Layer 9 of a small transformer language model trained on English Wikipedia (12 layers, counted from 0, width 96). Numbers have three digits each and are written without spaces.
A neuron's activation on a vector x is GELU(weights . x), where the dot is the dot product.

Input weights of the MLP neurons that the questions are about. A number n stands for (n - 500) times 0.0019.
n9: 567643357402604455540488600478500617440564533590583459383407460497522427572543370604336598572614540429554497551534500427401522569296322621264469509574494620579519606544605331528372547528608610631407344561485347491428614442540425550406603346352232559566433522399457513500679376738468316232
n23: 306511490580555293370490314472518521647604380472562468568476409719453602444470572361587309588685538542446327557286333349316422516616469497579598381678556462500512588557556510701496408507618610507460331448619467300594321473441852444497341390422601563225206667393472479479597435454536373431
n43: 463536507535434302425612529546382399674584417639465442395369536370518528654759624312429456359601511472577556714361341378479586620691630465533382546387447556709572393439394546382457424647435612766621339254625258446564298510567668404413493435536511725310697451584321411429419420454382504611
n55: 473600565497420417474185434490497374537432356745461637394640556510668420645514373563653607418762513582490474653533634410588490665474513656403484464555510516429561513417419410503693523572460628455483262371506466470356599497396544683385530622520380595395296571271477612464656560372656582362
n61: 654451409471450417570367449614522389646453511559439605522420401508639432400376530545845598315615482368526279694471577507711459370532410529654357430445613460543617364452354457563683222500504669353681493522532625522807651504661553665479629330478275566353264522616663588485718327518546625629
n62: 427477311515296497515584653657526259436324616556507576538530541597592294343527454360430400561538470571485412731336526194423489566696485437378705612792526698351599373402474471522782628418583438547573427474482475340455571283663590600380328519624463590466340349540419257389467576679689340336
n67: 382513543549445347493532589536583473513445609559481597704379441740690644659826631597294566500617559536382539557622457352709420637503704467567510513575536383326538365507621279381408413543490477632554300438394376470576377583592516549542553380580474523563268692416578431464376338513480470577
n71: 455507429456500522575437544480411338393624477551604701641662398514476586319518618562964458740435412500500567583398591573476383557420436648410575425429652614417527463576480624323527514428617570563395207507464625354449596553527461300464579610562584388520396426731667500544349337503528490281
n78: 555503446583493614335334422683568462438613540568433414469554541553646480357486403267413623480562544736708473328439594556470432518843433527431284426537567497444608571418453360639584151449661490606417460517461423371429485253446523662431568694384480497673379363370477344402530483602504378507
n83: 423512380369574420376565557567639613546399350618429685521305277472584523485646565564473486450451536512760610479554431453452622602518494464580630536401377470470716518356497697436699460442531382423553595610685571545382632571473442470438606399582563639579370530527506394572506676582344452597
n89: 431531423437654500426474655638342565404437664540675438806557369490476409311443534422543458432592440594528420596483376493207568506543275557479671617467490338273423466646680583409406361315381493408407612526330459443386669611440575611503476453297586497480469287493523423668493503557483722625
n104: 542230409356291395561487507568548579659447517466460493614362317553507701131486635541507425303424500463503493269307460414524593509517513443451337615601291487361542524552527416364334500616531314663406360403255619629304494431568503408344520404390346469439455564537580657602513444497539592603
n112: 496563592372386419435232325743363593657513503326540458542575486585461440596630326618290582566729602387560365403568486577561420418553662564608473671459561541781564373458568611627432590661622611466570510669450448425531625533415540616363428397452392761651367463487557507541473556572840435554
n115: 372451337588406448570594481593432568732383459334509444588522356490556578355682556474363521326497653398556351337494561324570626483400393579533513791500500506519480468373516680400398691387721531516563506333484379583490573313404636468610622196590468542568556452427516471526414608616434359516
n123: 507507423453632405585623375344517329569300602297587393366480426563448365507343507558386448438534638689507433534517436328470459323642407403438564554463332310497527554462678433473517435503679311606559659520698401612304503602301425561464493449299410561514410420397447524138493445565507717679
n125: 111587382383523416490442609695345610584319403569302476460542444586480423391524416366520311541480598375453630614572405526418603515641597578419487599654549484558471434483618532596523370652356645545618526646378335497296503385648570279429497410407604490404487555396477536516516645427374744655
n137: 303408438635393418426292559594606294672265431504608592532566716696665733539595460444422339363603383488620469659622477400519444295565481508512578657609477148416836583500547755374543468457388531619689496380489533209707529427609636484584362358619616728508520632496512248355601516516577437650
n138: 384462639756574390538330447666485469604696430794459435683504440426504478454460515542612446496737687579481474397263350482534431407688370612369470564489799511271540545611522470417590504515611603308415789567526472360515490687568609568596527428359504595492165317537634311556254650629680549684
n161: 583500359540203368601384537541385439620500431571374472575246510679535415296536369435483523281527336278573370593429624622396480667398410443617436513698433380530425429480466600514551565266428364464635530666516404561567518415628555571424629378517473534425448386370301622658583355260570436602
n173: 588337559555460419545664593660459523625408653820353614508566552519466561361453485500478379637330426407641489697080463336563361615489390470580619571422574647475447642470226324530664455537451332398313577372417458586489439493519482407369549545466452545590249463581383250247419359407820522638
n175: 317448472534429590535484332602376484506369550421663565378421500474598586478487484432513591543545592443598406397614538456434487222556606582519490636456554578410534373526611337506589455522636649506529687431556278443465399494396292506466267551366418561356230503500585331253264552411533481581
n176: 636615342467319235374565291649623483581572471424643767507661589706507616540531480564641285420446411579449500675460398691477376553452370618612503444536411353484433483346530484520490493354530594383500617595635613536414452597424542500455560183563556676430436444510487553331454632331507463620
n207: 568312434497376530289373548373567350426455559545441558509416681657463579612449349472614520418537440602494497660521605609599439414633473614469334310503461509595607476509599717503485537355439296459348580640447665458611398573632532654400488573597413500630617542521515648621554645433484373612
n214: 469375480221374494282363449643384169531567613395520510814463503659367457548543562531453630484645503497517564628449385563551404331676316554587442364537409702533690459562615523667643493391472437507395390423265529568680469579554405633364469431593500623445490497567648585469675479480405333457
n238: 356455371497383376476430418500596261497349577647520420604625497713598387376630469310382556434569687578556358451381249467449348573580308527374657630564707524490500319407510456534510362421483543440640540695550555469640335360643658657583339390455699558404388449433749421524355423538521610430
n270: 527489585504352450482565563541448399568547392371402560545452408512675558496617357354397468883736437755644716504485533551500358287608540610511607326632551453594562530863397544511363444385586547464352573690331318341596382313526493537507723272545613567322470625544522686493617561314523711514
n272: 441517192523316378285553426557476575538381480550626531514450513619690503382603596534387510396296523440669646230604624352447599491664493507356695752517433566444408385500737344402359527473824563566569589553520494584500549340554552389362395490483640645473404497556421527544420507527643385549
n287: 359529220472559381405528662623500639572573600486358611329503468610652497606845680446507695507561465640486458679317507314441589572620614409424754637458563528428391465450479399359609539518618590541562441542332543412588442517693666387479468280344500405337622503621535539440368745419664256466
n293: 388439526594397251678607553266639557728500407312510681443487546651544442211410550460327443519376454592534604607381431435516287582622464536628606523631503510258453675427382513388454483679560432474761506546420540662500464519477386533539560324520526718626439507490591533605471416464531579642
n312: 151353441493323389611366578630259717572489460493525428421496397454618302437593771560397429547504449541394456530544287232624422500648631427349474397625683639428621359579272533537327668652391554518378667496572521693397385335706432315511281500578606448389326493431606604585445390481668474493
n320: 500472361527386309701390438484601316587542746523611536555546566492763496512631393563588533530284531751567393386500431701646610630451592623524504217569423351648425360465539271539585429582535447401365683397485570306508645508739691605330469176512450854586559492393710519477469556422837387527
n371: 555439263494411372503617651440553418644358702447605299335562265419429518566583590468357473394436459634587593621274391555733465597681485335535478400432581509466467594662625525509513490553449743402371389512592426374531491552475645478543346430554615601550401568509432450534472506579555481310

Each question shows a token from some text and the vector x that enters the MLP there. A number n stands for (n - 500) times 0.017.

" after": 487487550503592771446373487510541482575509512468472515527558477541519467537391459512511463459527505483425469482541539485538630516504555572419491450474454424429452480471510561462573486639534505442472575433528552549506550591426417502799500504474439434485414461450556477423491438527482504498
Which of these neurons fires most? n138

"\n": 514557509490519753475505511483574569650462521460533463543497626500437535513463473519408451500508533475491421443630477545430583618448517386535541441406545455450370601472499481472480576564506484433502446468524530407582535406474455480696561522517452541481481489497427476567483506334497487540
Which two neurons fire most, strongest first? n115, n161

" Israel": 498565487552565850513455529499535481367521507561556505664533580542571530513525640584489461578450449524464550469546499457535420581400564449485484422467447454458454605488526579474511560527486530463456479464494583500490526494549346528670633584566560502557465508465495480513491453495450491484
Which two neurons fire most, strongest first? n71, n67

" |": 506509528536594625471454520533558518510472473446465509495508529478506505474443501502433487487544519477496513499437437536411522692515538519494476464496547513538370505482492549505551499540494552504518546470578541518468542542518491522832536458491503431531516519502474498594480476574462517463
Which two neurons fire most, strongest first? n138, n89

" saw": 456570495487508920455460574519568481489579490474481494532544564498489500454465502452567475483481503455458449468531499590436562455528520567458452502483477508486435479514479498475545531551520516458449525492562417551528536534536424523737433462510474518431479516477487549446444506540533500537
Which neuron fires most, and how strongly? n175, at about 3.7

" SP": 473536460548613641513533482491555534429474455467544526527554572579513410523448440434544584531336377472523546410524486494468584688526527532393498437456571501510432528525569468455571578568461586529441539423536580500398498426544561508583623563466635688498440621545505641507531480507573443384
The three highest activations, in order: n320, n272, n71

" and": 513495535517499946529463531539484504643544476501526493514525554517444500489425520501528482505552490495510491524505424481512478514483454507499522539570471535493417497468512503490521492564501511519478515499526533519498531472473516531745471537538538586477514521480487535452511498446489501529
The three highest activations, in order: n137, n175, n138

" Sydney": 521519452590576805507472556427635495319462521497520504633518614482575548561511590569467516492414517566481540513492527445509489607434545461492434484424448454539430574493458564408456533466504520497471486486537610534592534487521334552665553543451570554593500489485481507510533415526403423493
Which of these neurons fires most? n207

"=": 481556532426646883477495510534533511667507520499501527523499538527462447564490515526556453500523481530537499491411497519518483564480430505487562510569500488578345536483509468468536496578535472547488497509555522513487551463531496494710517503501571558492494516434491538440571527402465513541
Which of these neurons fires most? n125

"Re": 580584609602527867510482567609467538411404487490514410482542517391440562591409421579425543481530496522511431459433591469492544519525451500484436464525467442543411557472467353417491491660530474510524488389516557541502476496487501509583408588471487407485477578446460515494498513389583594536
Which two neurons fire most, strongest first? n55, n78

"la": 505444615420579733405532508516458503351487549515492553495415513544452506504476458460585369494381395422447424380448550565583535539609455525487456490487455550545452492555429623517485551518459557501444468307412681617342468503402580479442461645491411493516535540559535499533534434626478625475
Which of these neurons fires most? n104

" refer": 584638512483605751449542583490481565572508425507428418460603523485430555530526534492509523510545473474509541517451533627513572418496660491502412478459461467690372524491453510491601478582499457525605498466452519459457457568490281481598433497569540430490370350448415583483521348475507467611
The three highest activations, in order: n43, n112, n125

" a": 493545548492575835486496526520491525573558460507519504457487489552471476542542501496519456540538464551536565512499524505458459435469464434493581520552508486500329477453488534418545489606503667471494499508427549542535504469542486498767499492460498541492460488523487525482470560441480478482
Which two neurons fire most, strongest first? n287, n270

"|": 482483601514571783477429499499544496591537555458502476500583564483407455510489523569547475541499528501491478482488464509511490611473460488441524508601456535536377432468476443534544452612492473507537485487509532492514538511552517568791505502485448605468538520435486529526479450411554520461
Which of these neurons fires most? n320

" to": 458543484488512856583481512503486537432479516475480438511504422417490504457398536583523525445528542530464392468488534487448574520548510444529577494515533474499519512466470483506424523584421470435460550452551495616541534456525441521786516436513521445460484481489546528468515465521484496548
Which of these neurons fires most? n312

"ania": 518499512458476800599496572496561500296539572529462513462438466534488605508596585615410461517363445433418563457469493487463484552364501414602603518474446584585516618478593460455535556547542432438503380435514541534453504508471400625595596496529497479523624525506563521529552478552448368436
Which of these neurons fires most? n9

"an": 513407481436603822471453563494540464265493599577499503568437537496547504479486520470426470496422512531484483495524438524429453543447476415537494506456495436541420584475526499559529533481534516473484396484558507424493544473585421576607642611548487495518577452651450491633555432532416516523
Which two neurons fire most, strongest first? n89, n78

"sey": 534545435573529832449512558445520507299546540591611531495448507622538537573400478511463547530447497537461459492507490572389523510456509463521502467486518556591517562505613495445506529501519445553454452350518597501559521544461498638615577628452498524552561493616417466547597476512372508448
The three highest activations, in order: n207, n9, n78

",": 526503520477538895483470524526504512653525492496535544498506557487432486508487522532533455513578480501519483519484444473500464497461458473473514563581472499490361476450506474499541493537550507537488507513543564525516527497500499539774501525520508561493532528442514523480524518444486532536
Which neuron fires most, and how strongly? n115, at about 0.22

" Wa": 534432626574484788509460520553581602281509394500513478391504534420468445526555523574594551466395531423402561429557550401529678589574484507419558504531546537498466494404442490481528573541488608512614521463563583525452485528525417472512538621518561387533466481548546456427594502476547410460
Which of these neurons fires most? n312

" 5": 485544502481564797528515555518495490587483443483497489449525500504487527505545438522466508504379536508585618402585474441414498615465498415551500551457537489462361599456488474520452529662563552499525529504576534548518542504576503479732572537555548476493470442521424562522488484520553532528
Which two neurons fire most, strongest first? n272, n115

"r": 551407498459632791343511539539476508346507574446541508510441482475463548471519500522506443471414483494492521379472461567497499613533502503592474461509451482493505488500447575431429435495385493479483350366525616554459552543510366517509534559497403569518616438558490483603508544660447585422
Which neuron fires most, and how strongly? n89, at about 3.6

" the": 526540532476561809487517519510514477559541545507481502496495501520512449502507497533562505503513489497532465494481501570504431483499442513494518540536504554470377511463493495487532486591512564508529481505488566570534510450551529485858522488497484536451475546474498524478552518413488494469
Which of these neurons fires most? n61

" for": 453559463530502854457453475444492533450491481516445483576591526509507488516431466460465539470573512429454409412548531531525563502501519477410451494488511522357501451503532530493466534599508530515541553475519564527454548486615445425783563541453460453464426463483523485479513466480531516505
The three highest activations, in order: n138, n175, n312

":": 560520706463545641405466540526547547556532478535454485534556438513556529521514486643473416414431573507412456489496507458475590598556623453570491494476416439515330555461444512483514530521446474507534461395451581510503493536445490511787527519554495438456529543438513524524480484452583469513
The three highest activations, in order: n67, n55, n104

" squad": 516612424483508890461499507485503541503591460497542535427543513553452463398500579573485519554417447360544492542550536536525515469409527486542520382521560572521464532498560482510548550575585505482504445475489528554504532529489472412703556503581500421506490557448504440498469469491565580447
Which two neurons fire most, strongest first? n71, n9

".": 491544494467646883477469499536492501619504512497517507525483604548440493509519504513475427502575476535513530524511458473496502578478480507494515507561480500536399505465491453489538457569548510529483502518585523515510539524447453507764503478489501545438532507462501549449521506419489493541
Which of these neurons fires most? n123

"9": 526568623439532667467483444412539481618495398491405487456489522494521545503488483532503437479301614536503671502500507477460562600511546462553410523415483472525320555458487455493523488542510527465557471508479644530521540550451445388682570478601594471575479435562473548511467387528439468479
The three highest activations, in order: n293, n83, n71

"gov": 400443443477486825576535573563457548403420439463396550492446547445523510468467505441575543530458453439517468451573538560461506495456591441510564474557346499522371511539444505538472423523474395526527450473462576556534531602402592502435504541553451573579636517678476547563579540557482617513
Which neuron fires most, and how strongly? n104, at about 2.2

" +": 538557583482521671435457502593449522637494394443476499571473433473431499435483465477492520467374426482507544541576476570420500657590534396448563517469550442506338511410412577515493581473449615439549454473558508546538574486641443453644629500494510481405601501569465445517503439517452518467
Which neuron fires most, and how strongly? n161, at about 3

"He": 532474574563519879484468539610500459459497467492584488456453593460467527486390400718518490488448515552457467591488574506529520560496538425459559505525575508498368525534485508433469587518540477551441573563473556512488520471502412517623456577527479441414443489464458499450503446393498539531
Which two neurons fire most, strongest first? n175, n173

" among": 443571493425520865528464565548546504517431484559485561552622610467482519540420477519485477482518432372473464454507490564426524413499444482451443518491446554409488526487500495507514515617524539565595486515467541461517536555583518456726482499448485470508462513494488492436557456524520592562
Which of these neurons fires most? n137

" 3": 464515519477525788481538495510529549651523401382446443358451425530487558434525434535541474500373522478494596463588515456482539619506458413495500492432487518565393547438445479529446517647460555438547459535561539560501505497547560386669574466544516539475480473548443501575530515567563521552
Which of these neurons fires most? n125

"ting": 499530468427416851487482557486541410449566456476420517509499528483427526412538517392541558547534527475511501496518531599399619465567534411502461436555466490571474563540459512479459562518468499479494433497548472585610564549545423488743550463516551517489566429543429520522473476528513530504
Which of these neurons fires most? n270

"ti": 494397580299481690462460608469454489387611548540587519502460290388425637466607478474529553451512484481395510473514546581398567547445526450495458500445518505561602536449515526589435475619439400566459411416416596448451513462516360527558483526449426504463575463544543648568492346487544516389
The three highest activations, in order: n104, n71, n214

"á": 407497591532497729411582591518516441276517500508430559447370573476387535539449480494535392468287457467412390439468614417541532549498505405489480532447457550594393506470509532527456531485520554494524519464463659613399495444404536568449450640468500459459440545548534514429506403511453477431
The three highest activations, in order: n173, n71, n207

"urn": 544593387500536823481509550388472549460547484539526378422532502473481623636485496581509617493459575516383501566537540586398592482475535424476577433422431499497517539585495550431501370576469378564507486476419583498522427536446406433594534588503573461456594461466534608508436506415556471478
The three highest activations, in order: n207, n287, n71

" season": 474590497578455877492531467459520464498487405494577557467496605497464532540603520654545489493395516384500475509597605532613554476488517476585483390459528498617413508403501503462476501606611577520552486515530539530520456460397485458658539495537456463504465518523425500533487477479482575519
Which neuron fires most, and how strongly? n175, at about 1.3

" in": 537588515494531827476521470550471479635510523512485506521552550438497469453440457547539469502536473518514424428493560427485516461484454491506560544480492507475461471485496511547514469627509557450489560426580549584536512499464488530831500495520482506547494498475518507510454517513475507521
Which of these neurons fires most? n115

" 2024": 565642567470502793472387485433569500505540555518471442527529533514515555495557536641409491457453590538444547536564536458519578514503543569494485437459486444619436523480541578518509447567511496470384517452481678532486509553297369464683442405467459474593481416474475570446447409562535419516
Which neuron fires most, and how strongly? n112, at about 2.1